Layer 5 of a small transformer language model trained on English Wikipedia (16 layers, counted from 0, width 128).
Take only the direct path to the model's output, skipping the later layers: a vector added to the residual stream pushes a token's score in proportion to its dot product with that token's output vector.

Output vectors of the tokens that the questions are about. A number n stands for n times 0.019.
"lished": 41 34 20 27 -69 14 23 24 28 2 -35 -19 -23 1 -2 22 12 -1 -20 0 40 24 9 18 -95 28 38 1 28 -16 30 -35 -24 25 44 22 -1 19 29 -43 -43 8 -29 31 -14 -6 -44 15 33 -20 10 7 0 0 8 -22 28 -20 22 -31 24 -25 23 14 1 -8 -26 7 13 50 45 -6 12 54 73 15 -24 74 8 -8 10 9 -21 22 -24 13 0 0 -5 7 -4 7 37 39 -16 -41 23 6 47 15 6 31 3 -13 35 30 0 -12 35 32 -45 -23 -34 -1 -7 -15 39 -12 3 7 -12 1 11 14 44 -2 -24 19
", she": -19 17 3 7 -48 -2 -9 6 -4 31 3 7 -5 -26 -17 -13 13 17 -2 -37 26 -15 -7 5 -14 8 3 21 33 -17 17 -27 18 -19 38 2 -9 -16 -21 28 5 -28 10 63 27 -40 7 -2 -15 11 -3 15 0 46 -36 6 6 -2 -5 -44 2 4 -21 -36 -18 -22 -24 -3 -30 16 26 -14 -2 -6 28 -7 18 49 -21 15 36 14 16 2 6 -5 0 0 -9 8 7 -13 -6 -16 -14 6 -22 -22 48 5 0 4 -12 -23 26 26 -29 20 -33 6 -27 20 -11 14 -2 7 9 6 24 3 -36 -42 36 -7 49 4 -17 15
", \"": -9 -13 8 14 -33 0 -1 16 20 15 -27 -3 8 2 -9 -36 12 11 -5 -10 4 -7 -7 -14 -8 -26 14 -16 11 -1 22 -3 6 8 30 46 -10 5 10 13 29 1 21 28 -5 -9 -7 -16 3 -4 -4 -10 0 -12 -8 -4 1 11 25 -53 2 -6 24 -36 -21 -16 -13 4 -22 8 27 -11 -23 -23 18 -1 -3 33 -4 0 3 -10 -6 -6 26 -19 0 0 -16 -18 0 18 11 -37 -35 -16 -10 -12 10 19 21 -5 -5 -1 18 -11 -17 6 -10 8 -36 -9 -7 -14 1 -15 -20 10 -1 0 -8 -21 31 -3 44 17 -19 4
" \"the": 2 19 24 18 -18 7 -2 -1 17 5 -54 -26 0 -21 18 -7 9 -5 -5 -1 17 -17 -24 5 -17 0 19 -20 5 -19 17 6 -1 28 40 44 -16 16 11 8 25 -3 1 43 2 5 -4 -12 34 13 18 -9 0 0 2 -4 24 14 14 -55 14 -10 8 -37 -27 2 -27 22 1 18 51 12 -13 12 42 0 -11 56 -7 16 -5 -22 -31 6 28 -11 0 0 -11 -9 -24 1 -5 -31 -51 -32 -12 -23 16 17 16 -5 2 -5 12 -1 -31 15 13 40 -30 -13 -10 -13 48 6 -16 1 -33 13 2 -7 21 -43 42 2 -25 4
"==E": -22 11 -16 19 -55 11 14 -9 -14 -10 -22 -23 5 -8 7 1 43 21 -18 9 27 15 -7 59 -75 -15 8 26 -14 10 30 -16 4 8 -8 35 -1 -12 18 21 -16 16 -20 7 -7 -21 -14 -4 35 0 23 37 0 -9 -19 13 28 17 1 -10 -5 -11 -8 -5 2 22 10 16 32 26 42 9 -26 -14 54 33 19 29 1 7 -47 -6 -25 7 40 40 0 0 -16 -1 3 12 -11 -9 -49 11 -4 -27 25 20 -5 -20 15 -15 12 8 -6 23 16 -4 -27 -1 -13 -2 27 14 43 1 8 7 7 -29 23 2 -9 -17 -30 2
" countries": 12 5 -7 21 -29 -5 -15 20 34 -8 -2 -19 13 28 42 10 20 17 -32 -2 29 -3 -7 24 -11 -8 24 1 -19 -12 -17 16 14 -10 32 12 -18 1 -38 -9 5 11 -26 62 -27 -14 -15 -10 -12 3 4 20 0 -2 6 -22 43 -11 14 -56 6 18 7 -24 16 20 -9 -5 -17 14 30 -15 34 33 47 17 -17 56 -5 5 -24 2 -6 -20 43 15 0 0 -18 -23 30 5 -15 13 -55 1 5 -24 -3 8 19 -16 5 11 28 15 -11 16 22 -7 -1 -46 -26 9 24 26 17 10 11 -21 -14 -10 5 -59 7 16 -9 16
"',": -17 -20 0 6 -69 21 3 -3 16 16 30 -19 5 22 15 -11 -15 21 -22 16 -1 12 -12 -5 -43 -13 35 18 16 -5 6 -19 15 22 17 33 -26 -11 -25 -15 -2 -23 -7 -5 17 -27 8 16 8 17 -6 11 0 7 -31 -3 20 -1 13 -57 27 -25 27 -6 15 -2 -1 22 -1 -13 -9 28 -14 5 10 -24 15 17 -11 15 27 -2 10 13 -21 11 0 0 17 -25 -41 -8 -23 -10 -30 -6 -16 11 7 22 17 -24 20 -33 -2 10 -4 10 -27 23 -2 -25 0 -21 25 56 -19 -18 3 5 29 -14 9 -23 10 7 -19 -28
") –": -14 -3 24 23 -32 -14 15 19 -7 -1 -20 9 -12 -2 3 12 47 16 -18 27 5 9 -3 42 -59 -17 12 -29 -7 6 17 13 -17 27 -7 24 -24 15 -24 -9 12 6 14 41 -23 6 -15 -8 -6 -3 10 9 0 27 4 -35 31 -14 -22 -48 13 6 26 9 0 22 18 1 -1 5 1 25 -4 -7 23 -7 -6 23 -19 -5 2 -5 -15 11 34 12 0 0 -3 -18 1 30 12 -50 -25 -27 -4 27 21 -13 -4 6 7 -10 11 4 8 16 30 1 -8 -2 -21 8 -19 19 -6 11 -15 11 7 -6 12 4 25 15 -17 0
" Stadium": -9 -10 5 24 -20 13 26 28 14 -1 -7 23 -10 -24 -6 -7 19 14 -12 3 34 21 23 26 -61 6 22 -2 18 -45 2 -1 -2 -12 9 -7 -1 8 2 -7 10 -27 -15 9 -6 0 -12 13 -2 7 1 4 0 24 -17 -8 20 20 -9 -62 28 -20 20 -6 -14 26 -20 7 -10 -4 44 7 6 29 1 4 2 18 -7 24 -6 8 2 -6 -39 31 0 0 9 1 8 40 -12 14 -25 -16 -7 6 25 -8 -13 -25 -4 11 5 18 10 -11 0 -25 -59 -11 -13 17 0 28 0 5 -8 2 22 -26 6 -4 -13 12 -27 1
"inese": -13 -13 6 49 -90 -27 -8 6 24 -2 -4 -42 -3 -40 13 16 4 31 9 1 50 -23 -13 4 -61 -9 18 9 33 -13 25 11 -22 13 47 -13 -14 43 25 -1 -15 -21 -9 2 -12 -18 -6 22 23 -5 17 -17 0 34 -45 -26 13 3 -18 -11 -8 10 -15 4 2 29 -30 36 23 -7 49 9 22 37 31 12 -10 71 21 -1 16 0 -38 15 39 45 0 0 -9 -17 -7 32 -1 0 0 -1 2 1 -2 33 32 13 35 -14 13 33 -19 2 27 9 23 -22 -13 26 26 19 11 27 8 2 -18 13 -7 14 29 34 -36 23
"adium": 12 -41 10 22 -53 10 27 8 15 4 4 1 -23 -24 -6 7 13 13 -1 5 58 -34 -2 15 -85 23 10 -15 -18 1 -11 -14 -14 26 23 17 -30 10 10 -12 2 -8 -12 -16 18 8 -5 17 15 -5 15 62 0 32 -7 -5 17 8 -27 -30 12 -3 43 -14 -31 28 -21 -3 10 -3 2 -5 7 39 48 -7 35 78 20 -8 -14 7 27 -30 -12 18 0 0 -4 3 13 9 3 1 -21 -1 10 -25 1 -6 -3 15 19 11 2 13 1 -13 -3 0 -31 -15 14 11 18 40 -21 30 -2 7 3 -4 18 18 -19 19 -21 25

Output weights of attention head 3. The head adds the sum of these rows, row i times number i of z. A number n stands for n times 0.0066.
o0: 7 -10 -27 20 -13 9 9 20 50 0 -27 -3 -26 -16 9 -1 -22 12 -12 -56 2 -1 -19 -7 10 -4 -12 -28 -9 -13 30 34 -5 -1 5 0 35 -12 8 20 1 -17 -31 14 -51 -20 16 -29 -22 1 -11 25 -22 -5 -11 48 11 69 -3 13 3 -12 -19 5 2 13 -6 0 -20 17 29 -16 10 7 13 91 0 1 6 8 -36 2 1 -26 15 -2 -21 34 -16 34 39 36 -6 23 -4 -3 4 -44 -10 3 -22 -21 -19 25 17 -3 -12 -20 1 -4 -19 5 20 12 -14 -5 16 -11 22 -17 -14 -14 -12 18 -13 11 -14 1
o1: 18 -12 0 3 -4 9 -44 -16 -29 8 1 28 51 30 -8 -15 58 5 9 58 -14 -8 -43 32 6 -13 5 -2 5 11 -25 10 20 -8 -91 13 -37 12 -7 8 1 4 -21 -18 10 -34 -13 -9 -12 -2 -37 -28 0 -8 25 -20 -2 -20 11 -38 10 -16 6 -19 -16 -8 51 9 -20 -36 16 16 -28 -14 -20 -10 1 6 -12 -14 0 -40 1 21 7 -12 11 -11 27 6 5 -1 12 -20 11 -56 12 45 34 -15 29 -20 -29 5 -13 -10 -16 21 30 12 -12 -10 -64 7 3 -8 -4 39 9 -47 16 16 12 -22 15 -36 20 5
o2: -13 4 -18 20 -23 -3 23 4 19 19 27 24 -14 18 1 2 48 11 28 11 15 7 11 11 5 16 -20 41 -11 2 -25 -27 -5 8 -94 -8 -30 -14 0 -8 -42 -28 4 15 11 -20 -29 -14 -3 -21 -22 -6 7 -6 17 -77 8 -24 17 -26 14 -27 6 13 -12 4 5 17 8 10 0 3 -9 8 -10 -10 8 -14 -2 29 22 2 24 21 -36 -23 -11 1 5 8 -26 11 16 7 15 28 -4 28 -6 -14 16 6 -5 -18 -24 -1 1 46 -7 1 -27 -24 -25 16 9 17 -9 28 -1 0 19 -22 -15 6 14 -9 14 10
o3: 9 -13 16 -6 -7 26 3 -3 9 -11 -26 6 13 12 -1 -20 -8 0 18 -46 20 38 -14 -40 0 0 -20 0 -9 -23 0 -8 -29 42 32 0 28 4 0 -22 1 43 -21 0 -10 -13 20 -3 -22 -3 -9 -5 -25 -7 -24 25 -32 -16 33 6 -11 21 -11 -12 -8 -36 3 -32 -19 22 29 -29 5 1 2 42 -18 -14 -2 -6 -24 -2 -17 -48 11 -34 4 5 6 14 -16 21 15 -26 25 -26 5 -5 22 -12 50 20 -38 40 12 7 34 9 23 8 5 1 5 16 -20 3 10 -16 -29 -1 -37 -2 11 12 -26 -20 36 -31
o4: 35 12 7 32 -41 5 -46 -9 19 29 0 -1 31 11 1 -23 -26 28 -28 10 26 -4 -39 12 53 10 -11 6 19 -7 33 -8 -3 -10 26 3 -8 5 -10 -7 36 -28 -29 -9 5 -18 1 -22 -3 -8 10 18 17 -20 -22 31 -41 40 17 -4 8 -7 -8 10 18 -38 -5 27 -23 -14 26 -46 -18 -9 14 11 1 35 5 -19 32 -20 22 22 -13 9 6 23 12 32 6 -24 -9 5 -20 -3 10 1 20 24 -5 -50 11 5 5 -9 -21 -18 -9 11 -24 -10 -10 -26 30 -9 -5 15 16 1 12 -30 24 -30 21 2 -23 -17
o5: -19 -9 -12 3 23 -3 33 29 11 -29 -17 -24 -43 1 6 15 -23 -8 -12 -39 -14 1 35 -13 -36 0 14 -11 0 18 35 22 -14 -3 26 -16 43 -3 9 -6 -20 -12 -25 -14 -7 8 25 -8 -10 12 8 1 -12 9 -17 31 33 20 3 29 -19 11 -9 31 -8 17 -3 -25 -17 22 -3 25 37 10 2 36 12 -29 4 5 -37 37 -31 -23 3 16 4 -32 -8 -1 20 -2 4 9 -3 20 3 -27 -25 -26 -34 36 1 15 -6 14 22 -18 11 -11 6 24 40 7 -14 -6 31 -26 21 22 1 20 -19 32 -46 10 16 13
o6: -31 -28 17 -3 1 -17 1 -10 -15 1 -4 3 15 -1 10 11 66 4 -7 33 -42 2 -12 6 -33 -28 -2 -3 -10 0 -9 16 -1 -15 -54 -1 -43 2 -6 10 7 16 27 -9 25 20 -24 17 -16 -7 -24 -37 -10 1 41 -45 10 -38 -5 -44 -22 -15 24 -13 -38 18 34 -6 27 -11 -24 31 -1 5 -2 -6 -11 -15 -3 -7 -5 -26 -43 -8 1 -13 -21 -18 14 -12 -9 5 41 -37 14 -15 -10 32 11 -11 21 -4 10 26 -44 -2 -3 32 24 -4 -3 19 -38 14 -15 1 13 38 20 -26 -6 44 1 0 -23 21 -23 33
o7: 4 -1 2 17 -14 -4 15 -19 -19 20 34 -10 31 30 23 -14 4 49 -32 54 -6 -25 -41 25 7 -15 19 52 -8 9 -22 5 20 -24 -21 -2 -47 0 -5 17 43 1 -16 -20 13 -22 -8 17 -9 -6 -21 -30 31 -1 -31 8 15 -13 3 -18 -20 -14 20 -20 21 -34 38 19 16 -17 -23 18 -28 -16 -3 -17 14 62 -3 -19 21 -1 4 21 -4 -2 -6 38 18 3 -42 -27 -8 -4 -13 -8 -19 23 16 1 -8 -17 12 33 -34 -6 -36 29 8 4 8 -8 -60 -3 40 -12 10 33 10 -42 25 13 20 -30 -5 5 20 20
o8: -25 -19 15 -29 6 -31 8 23 -9 19 27 19 -43 -33 24 -20 18 -15 -20 -2 -30 10 19 -40 6 14 -26 -29 -28 -26 41 -25 -28 -12 -19 2 -20 -8 6 -26 21 -4 15 8 35 13 20 25 -15 -9 3 -29 5 9 -3 -29 24 -49 24 1 -18 -7 10 34 -9 0 -62 1 0 -33 -22 -7 -11 -12 -2 -38 17 -40 17 12 10 5 -23 -1 -52 -1 -17 -39 14 -4 -45 11 24 -11 38 -3 -41 26 10 -10 27 16 35 52 -76 7 -15 21 7 26 -21 10 -30 7 0 15 -12 32 1 1 21 12 32 17 -7 30 11 -27
o9: -7 -24 24 1 17 26 -9 0 -10 -37 -31 8 -1 -9 -5 18 47 -5 27 8 -8 -2 -10 -18 -29 -31 -18 -6 -24 -24 -20 34 16 2 -10 7 -15 -7 1 9 23 28 40 16 -31 11 -28 0 -5 -11 -10 -22 -35 37 31 -9 -15 -4 -24 -28 -12 -16 -4 -17 5 17 8 -53 -5 -31 1 -11 -7 0 -23 15 -37 -7 11 8 -5 -8 -19 -25 -13 -9 -37 45 -2 -19 -9 25 25 -14 18 -10 -4 17 17 13 46 6 14 37 -15 -7 17 -1 -3 -3 -13 -9 -41 -13 -21 -5 9 -2 -1 -30 -2 4 10 2 -12 32 -12 -21
o10: -41 -19 26 -19 22 -12 23 -7 -9 5 2 17 11 9 2 25 73 -3 -16 35 -43 -14 18 13 -25 -14 -8 10 -8 4 -3 16 6 -6 -21 10 -40 7 -4 7 13 17 34 2 13 0 -36 -2 -9 -15 -11 -35 -10 2 25 -46 15 -39 2 -40 -21 7 -4 7 -48 10 30 -20 39 -27 -15 31 -12 3 5 -9 -24 11 -3 -9 11 -20 -33 -12 -14 -17 -27 16 6 -15 -26 -11 21 -30 22 1 -10 29 4 -4 27 13 19 21 -36 -17 23 21 27 0 11 14 -47 0 -1 -13 26 29 14 -10 -20 20 8 -19 -10 13 -10 26
o11: 19 0 13 10 8 39 -12 23 23 -7 -23 53 -2 -28 -40 -29 -45 -24 -3 -62 24 39 10 -44 40 23 4 -70 9 -22 21 17 -49 17 39 -1 12 -15 -9 8 19 14 -2 36 -19 -4 24 -10 -8 8 -7 46 -27 -17 1 33 -17 24 44 -5 33 21 -15 25 -16 4 -28 3 -37 17 51 -39 -16 16 45 17 -14 5 -34 10 -39 -7 3 -29 -30 19 -28 2 -8 -7 53 36 -14 25 -11 -42 -15 -35 16 14 20 -1 -31 2 72 -24 -2 -62 17 1 -57 29 -25 -3 -40 20 -6 -39 -24 16 -3 -29 -22 26 14 42 -24 -50
o12: -6 -2 16 5 -8 11 -36 11 -8 4 -48 -8 11 -23 8 -27 27 -15 15 -6 -18 12 -11 14 6 -6 -24 -31 -4 -33 -22 -9 6 -9 -56 7 0 8 -18 -1 7 -16 21 7 6 15 2 1 30 13 -28 -27 -17 22 39 -15 -3 -12 -27 -18 2 -4 28 -16 2 23 -2 -18 -5 -8 23 -19 -4 1 -8 -8 -21 -13 8 -19 -7 -9 9 -4 3 -9 7 -38 -16 -6 37 31 23 -19 3 -39 16 35 20 -21 12 -15 11 -15 -1 -17 -1 13 -3 2 -1 -8 -10 21 -28 37 -5 14 7 13 14 40 21 2 16 15 -56 1
o13: -5 22 4 18 -21 13 -28 -3 -7 18 -6 18 13 21 1 -20 15 -10 -4 26 2 -1 -16 56 9 -13 -9 28 -3 -34 -50 -20 -18 5 -42 -19 -40 -10 -17 -8 -5 -5 -10 -16 41 8 -26 19 4 8 -25 -14 -3 13 12 -31 -17 -34 -4 -40 25 -17 38 -35 15 5 22 -5 3 9 7 40 -19 6 7 -13 4 18 -15 -31 25 -12 13 11 -32 -7 11 -19 -1 -22 -15 -5 29 -11 1 -8 -4 49 11 -18 22 -24 20 14 -15 10 22 13 15 8 -14 26 -30 15 -4 42 -14 18 5 16 13 31 1 27 18 0 -45 -17
o14: -3 -14 28 -33 9 -34 -9 4 0 19 12 12 28 -5 6 -10 48 -14 -9 37 -43 -7 -1 -5 11 4 -7 -7 12 13 -11 -24 15 8 -30 17 -31 30 5 -7 16 11 24 2 20 6 -15 27 20 25 -29 -13 24 11 -13 -32 -3 -46 7 -13 1 -18 -6 -1 -33 7 21 -13 19 -20 -34 46 -8 -8 -26 -47 -8 -6 -5 -15 12 -10 1 4 -17 5 27 -38 13 -6 -43 8 -4 -22 26 -25 -2 26 23 -10 27 -27 7 11 -46 -6 4 43 -16 12 5 -8 -9 -8 21 3 -3 16 -17 -28 -15 -2 7 -23 23 -13 7 -8
o15: -14 0 -20 -2 17 -2 16 3 55 11 -28 18 -14 -33 -12 23 -39 13 9 -43 28 19 8 -24 23 7 -26 -27 -20 -12 22 16 -11 2 74 -7 45 13 -2 -10 -2 3 2 39 -37 -10 -9 -33 10 -17 25 43 11 7 -17 29 -29 31 29 36 9 -2 -23 -5 -9 6 -38 15 9 18 0 -6 33 1 7 37 22 8 17 5 2 12 4 -38 10 19 -11 39 -11 -2 31 33 -11 -5 18 5 11 -26 -18 14 -11 24 12 -28 6 -1 -20 -33 -20 20 -6 21 33 -18 -18 -17 -7 -21 -30 11 -28 -47 -17 -6 20 15 -24 -23
o16: -22 6 -15 12 -8 26 37 -8 7 -19 -3 38 33 -8 44 3 39 33 0 15 -22 -26 -5 39 1 3 -10 -2 25 -10 -31 -4 5 -19 -78 -27 4 -7 -23 -17 16 18 -27 27 7 -35 -7 -2 7 -25 -53 -2 35 18 -13 -42 2 -6 -9 11 17 -8 1 13 -2 1 17 -20 14 -10 15 2 -13 -44 -19 -12 9 26 -33 0 -18 36 19 -9 -3 34 24 -11 6 -2 -4 60 5 -10 76 -54 12 13 21 -40 -45 2 4 12 8 4 15 4 10 -2 -24 -26 -37 32 -29 1 30 -3 -7 12 26 -37 -36 5 -4 -12 6 17
o17: 23 5 11 11 11 -13 -1 -28 10 23 24 -18 25 -2 12 -17 -2 1 19 44 -11 -23 1 25 11 -11 -7 27 -2 -5 -11 -13 37 -17 -16 -6 -30 -39 5 35 45 -13 -6 -25 16 -5 -30 32 -25 18 -21 -38 2 7 -15 -28 -4 -12 -11 -10 -13 -4 -19 -23 21 -5 37 -13 -25 -12 -35 18 -55 3 -2 -20 11 19 9 -13 29 4 18 11 -45 8 -18 39 15 -19 -53 -28 -3 0 -5 5 5 -4 13 -8 -18 -41 48 -4 -40 17 -3 -6 -22 -11 -11 -2 -9 24 7 22 -15 18 24 -27 0 -18 24 -9 18 19 0 0
o18: 36 12 17 33 -15 19 11 0 -3 -1 5 -39 -11 19 4 -28 -38 13 -8 -13 10 -15 -7 -4 12 -8 43 -7 6 0 38 7 12 12 60 8 11 -1 30 29 12 -17 -17 -32 -27 -16 67 -2 -14 6 11 3 -12 -6 -39 42 22 36 6 28 -7 30 -20 -6 31 -21 -1 20 -16 19 35 -14 5 17 25 14 -13 42 -1 -29 5 -11 29 -6 21 -23 -37 72 -8 13 -3 -43 -14 8 -26 22 13 -33 9 3 -6 18 -17 4 12 34 -26 0 11 -18 27 -21 8 -32 46 -14 33 1 -19 -39 -7 -9 37 3 7 1 43 -13
o19: -30 -30 7 7 0 -12 24 35 13 -28 35 -18 -20 -11 -25 -3 -38 -18 23 3 -19 1 19 -33 -16 -23 21 20 4 -12 23 21 -4 -17 18 12 -2 -35 24 -9 33 35 30 4 0 45 18 17 -34 26 -7 -34 0 -12 -12 15 -11 6 16 -17 -13 -8 -4 -23 -4 -2 -11 -23 -45 -15 -12 13 -2 32 0 13 1 -31 -11 10 -6 3 21 13 -39 -8 -14 -4 -2 -38 -55 -15 -27 34 -18 25 -5 -8 3 14 39 -5 17 25 -25 -15 37 -26 -18 10 -18 -7 -15 -5 8 -5 -20 7 14 -21 24 -11 -2 20 -36 43 29 -3
o20: -21 2 -21 -14 12 -6 24 -29 8 -20 -5 30 -23 -9 12 76 60 9 11 -2 -6 -16 14 32 -56 -16 -31 7 -25 -12 -5 -8 -33 -5 -34 -7 -2 -13 -26 -5 -39 2 16 18 17 5 -43 1 -14 -30 21 14 -9 27 34 -64 -7 -27 -16 35 4 -4 6 46 -31 30 -9 -20 34 16 -34 19 11 -18 -9 19 20 3 11 25 17 42 -24 -31 -15 8 -31 -34 20 -1 33 -3 28 -14 42 -6 9 -28 -25 -22 -35 36 27 -10 -7 7 12 24 31 -29 -9 19 23 52 -47 18 -4 -8 6 44 -3 -6 -34 16 -19 25 -9 23
o21: 23 4 -22 -4 6 -22 44 4 -39 3 84 -33 -14 23 7 -43 -64 5 -5 42 20 -23 16 -7 10 39 50 31 13 45 -2 -40 33 -6 33 -14 7 -9 24 -10 -14 -33 -48 -32 10 -11 47 36 2 17 16 -14 40 -15 -55 0 38 -17 8 27 -31 18 -17 6 45 -25 -5 7 -19 16 -14 27 1 16 -12 -41 31 21 6 9 19 30 32 51 12 12 31 -17 7 -1 -52 -38 -37 54 -50 34 -5 -7 -11 4 -15 15 -7 -25 0 1 -14 -13 -11 -33 12 -22 14 -13 34 -10 -1 -3 -20 -44 36 3 1 -16 -14 -21 59 18
o22: -13 -20 7 -34 -2 -2 -23 -49 -46 -5 21 1 -2 32 -27 23 -6 -2 -5 37 3 -29 -18 15 -13 5 6 3 -22 -9 -67 0 -4 -4 -30 -1 -24 11 -4 3 -28 2 -2 9 2 -3 -25 13 22 1 -4 -23 -9 38 31 -14 5 -14 7 -18 6 -29 26 -28 14 14 15 10 14 -17 -31 26 -7 14 -2 2 11 20 -7 13 25 -26 -5 6 -3 -21 -21 45 15 -10 -26 -11 -20 0 -11 17 -12 46 -11 -3 18 0 -23 18 -7 17 -15 39 -15 -10 37 -5 3 -1 0 -3 -34 6 4 -12 19 36 -14 -17 -1 -20 -1 2
o23: 0 0 -16 22 -19 5 -10 -10 6 -27 -15 5 -22 -15 -17 -22 13 12 1 -51 37 41 -18 -18 39 -14 -3 -26 -10 -16 -8 23 -2 -12 23 -9 23 -24 -4 35 -4 -1 -10 15 -27 -21 29 -45 -11 -22 -4 33 -6 -30 27 11 -1 24 1 18 -7 24 6 -25 8 -11 2 33 -19 16 47 -33 11 24 21 41 7 -1 1 -10 -12 -34 -5 -23 17 -22 -12 56 -16 20 43 24 -5 1 -3 7 -5 -47 10 12 11 7 -32 -6 42 31 -31 1 4 2 -38 -4 -6 -14 -13 -3 4 -7 -3 1 -18 -32 4 16 2 -1 -10 -8
o24: -28 -38 30 -40 30 -15 35 18 29 2 -39 -1 -6 -6 10 39 25 -50 10 4 -53 17 22 -1 -38 -9 -17 -8 17 18 13 19 2 24 -1 42 18 53 -2 -8 -7 22 38 26 -25 11 -18 -8 -4 -6 -7 3 8 -12 -11 -3 21 -47 -3 -11 21 -1 -43 -9 -55 30 33 -11 32 -3 -10 32 -3 -10 -36 -6 -43 -27 -4 24 -39 -8 -10 -13 5 -12 14 -19 -30 -3 -35 -4 -11 -23 41 -21 2 11 8 7 14 -15 5 12 -30 -15 27 -3 -20 9 20 13 20 36 13 6 15 -25 -12 -17 -24 12 0 2 4 -34 11 -12
o25: 41 -8 -10 9 -22 0 9 16 -14 -10 49 -44 -26 1 5 -48 -82 12 -22 -9 42 -12 -9 -17 47 24 34 -2 7 8 11 -19 16 -21 40 1 19 -11 22 0 -9 -42 -41 -36 -4 -7 49 4 -13 -8 27 23 23 -18 -32 43 21 -12 11 36 -38 21 -19 -1 62 -17 -23 21 -37 16 23 -37 17 14 13 12 12 10 3 0 13 15 25 8 26 -4 24 -2 -17 28 27 -8 -27 51 -63 26 4 -47 12 17 -26 -21 -15 -19 6 -8 -29 -23 6 -19 8 -31 18 8 9 -7 14 -6 -15 -27 12 0 30 -37 1 15 12 20
o26: 9 -7 -19 -21 -21 -30 33 45 14 12 28 -35 -61 15 -8 11 -77 -13 -48 -23 22 -6 24 -20 -8 38 10 29 3 16 21 13 -34 -17 45 7 43 17 18 -21 -27 -23 -34 -9 -18 10 33 9 27 14 21 30 39 -4 -70 73 33 20 18 42 10 -4 -1 19 31 -1 -33 19 9 17 -3 3 34 -7 -18 29 37 -8 3 14 -3 43 0 3 9 36 34 -39 -22 5 -4 -27 -58 52 -46 34 -13 -17 -37 20 -31 14 -8 21 6 -5 -4 -9 -21 1 30 1 65 8 17 -9 9 -37 19 9 8 18 -22 0 -36 -3 17 6
o27: -5 3 8 -29 -2 -6 -26 -27 -10 10 3 21 43 2 19 -6 64 2 10 54 -41 -30 -3 22 -17 -13 -6 4 0 -11 -48 -11 17 9 -94 5 -38 1 0 -5 3 18 16 -6 39 6 -30 31 -9 7 -34 -56 -13 31 29 -60 -7 -40 -3 -58 0 -26 30 -5 -20 16 18 -17 13 -22 -21 30 -22 -15 -14 -23 -9 -21 -2 -6 6 -21 -8 0 -8 -10 -6 -36 27 -24 -21 12 28 -42 28 -39 -2 68 28 -18 22 -2 21 14 -43 -7 -5 39 2 14 10 -7 -43 11 -13 15 -13 42 2 -8 12 22 5 2 -2 -4 -18 19
o28: 2 -6 -17 0 6 -3 25 -16 38 -27 21 -45 -10 13 15 29 -26 19 -1 -12 29 -24 27 0 -22 -30 -5 39 -11 -13 13 1 14 22 48 6 37 12 12 2 -18 3 -8 -16 -35 -1 0 3 22 -6 43 13 -8 22 -27 23 8 43 -2 22 -8 -3 -17 14 2 -14 -18 19 24 14 -9 -18 18 6 26 57 -6 29 8 13 -3 17 3 0 38 1 -21 50 -7 20 5 -14 -1 14 -42 53 18 -26 -46 12 -47 41 -13 -2 5 -11 12 1 -10 -8 48 -35 48 11 10 -23 17 -10 -9 -1 -32 -11 0 -23 -13 6 16 32
o29: 4 19 -44 2 -11 13 41 25 46 11 -17 38 -6 7 -23 7 4 -1 6 -44 20 9 5 -9 2 -8 -1 -9 -49 -34 12 15 -36 -2 6 -1 27 -7 4 11 8 28 13 40 -31 0 -14 -34 -18 -5 -10 6 -4 -45 3 11 -4 19 9 17 34 8 1 -6 -14 6 -11 22 -7 33 13 14 -21 -29 0 51 0 -10 10 18 -22 1 -14 -12 -12 19 -13 35 -22 16 19 18 -5 17 15 -24 -12 -29 -26 18 16 38 -6 26 15 -15 -4 -22 -8 17 -34 51 -16 21 -15 12 -17 -33 11 2 -34 -15 -15 30 10 5 5 -31
o30: 12 -12 3 -28 24 -28 -51 -13 -32 13 31 -16 53 14 -20 -12 23 -25 9 23 -16 -20 6 28 13 -1 7 4 -16 -21 -13 -40 23 -7 -15 -3 -26 -1 13 0 -15 11 0 7 -7 -3 -9 23 -1 6 -27 -33 15 0 16 -25 26 -46 -10 -14 -3 -4 4 -7 6 14 11 -12 5 -43 -11 45 -15 5 -29 -47 -2 0 -15 -14 33 -26 15 23 10 -49 24 4 9 10 -18 -15 1 -3 -5 -1 13 18 15 -8 40 -18 -11 -24 -4 -13 -8 37 -10 2 19 -28 -13 7 15 -2 -8 34 -9 -29 4 5 34 -25 46 -11 16 17
o31: 3 17 -17 -11 6 4 42 38 58 -2 -23 1 -32 -3 -35 11 40 -21 -9 -41 -5 18 37 -15 -25 -23 4 -17 -47 -15 42 -1 -25 20 11 30 38 12 16 22 -17 -5 16 -3 -35 6 5 -11 -15 -9 -3 13 -23 -33 -10 32 26 -7 4 5 8 12 -21 16 -36 7 5 32 -9 19 3 10 12 -11 11 52 0 -65 10 7 -36 4 -44 -56 3 -27 -35 -10 -12 22 34 -3 2 6 -7 1 -20 -19 -23 0 2 33 17 30 -34 8 -26 4 -1 16 -12 29 15 32 19 -4 18 -16 6 -7 -41 2 4 46 -13 9 14 3

Each question shows a token from some text and the vector z that the head gathered there. A number n stands for n times 0.044.

"rop": -5 -1 -8 45 -5 8 -17 10 -18 15 17 22 5 9 -16 -33 38 -11 19 -21 -12 15 14 1 -2 10 1 -10 9 -18 -20 -29
Which three tokens does it push up most, strongest first? " countries", "lished", "==E"

" across": 4 -15 -3 -11 2 -4 -10 14 -2 3 4 9 -2 12 -6 -1 -5 10 10 -3 5 8 3 6 -5 8 5 -20 1 12 1 -4
Which of these tokens does it push up most? ", she"

"-f": 43 38 24 -29 39 26 12 37 5 -8 -19 11 18 27 -20 -14 3 17 -3 22 0 -1 -29 -37 -14 17 17 23 3 3 -1 8
Which of these tokens does it push down most? " \"the"

" Tem": -6 0 -18 10 0 24 10 5 9 17 23 -10 6 -5 11 -5 -7 -7 19 -9 -14 -5 -20 -7 32 -2 7 -24 -5 -3 2 2
Which of these tokens does it push up most? " \"the"

"ess": -4 -9 1 -16 -1 -4 0 18 5 6 -2 -3 11 9 -3 -5 -10 17 11 4 14 16 14 -2 -7 8 -6 -9 -7 8 -17 2
Which of these tokens does it push up most? "',"

"ical": -5 -33 -20 -7 7 6 -3 7 -1 17 1 2 15 5 5 32 6 7 -13 10 0 -40 -33 -10 1 -7 23 -14 25 -17 -11 -9
Which of these tokens does it push up most? "inese"

"reme": 1 -7 -2 -5 -1 -12 13 19 -11 5 0 -13 -2 -4 3 0 13 1 -5 -4 9 -1 2 20 -20 1 -8 -4 0 -4 17 -12
Which of these tokens does it push down most? "lished"

" ev": 0 -13 -13 -7 2 3 -1 9 -2 2 7 5 13 2 -5 15 5 1 0 -1 10 -10 3 -1 -7 3 17 -4 13 -6 -1 -11
Which of these tokens does it push up most? "inese"

":": -4 -2 3 -3 -5 7 6 8 11 -8 9 -3 -1 -9 6 -4 0 -13 12 -12 10 8 -14 6 -2 4 4 -6 -2 7 -8 17
Which three tokens does it push up most, strongest first? "==E", "lished", "inese"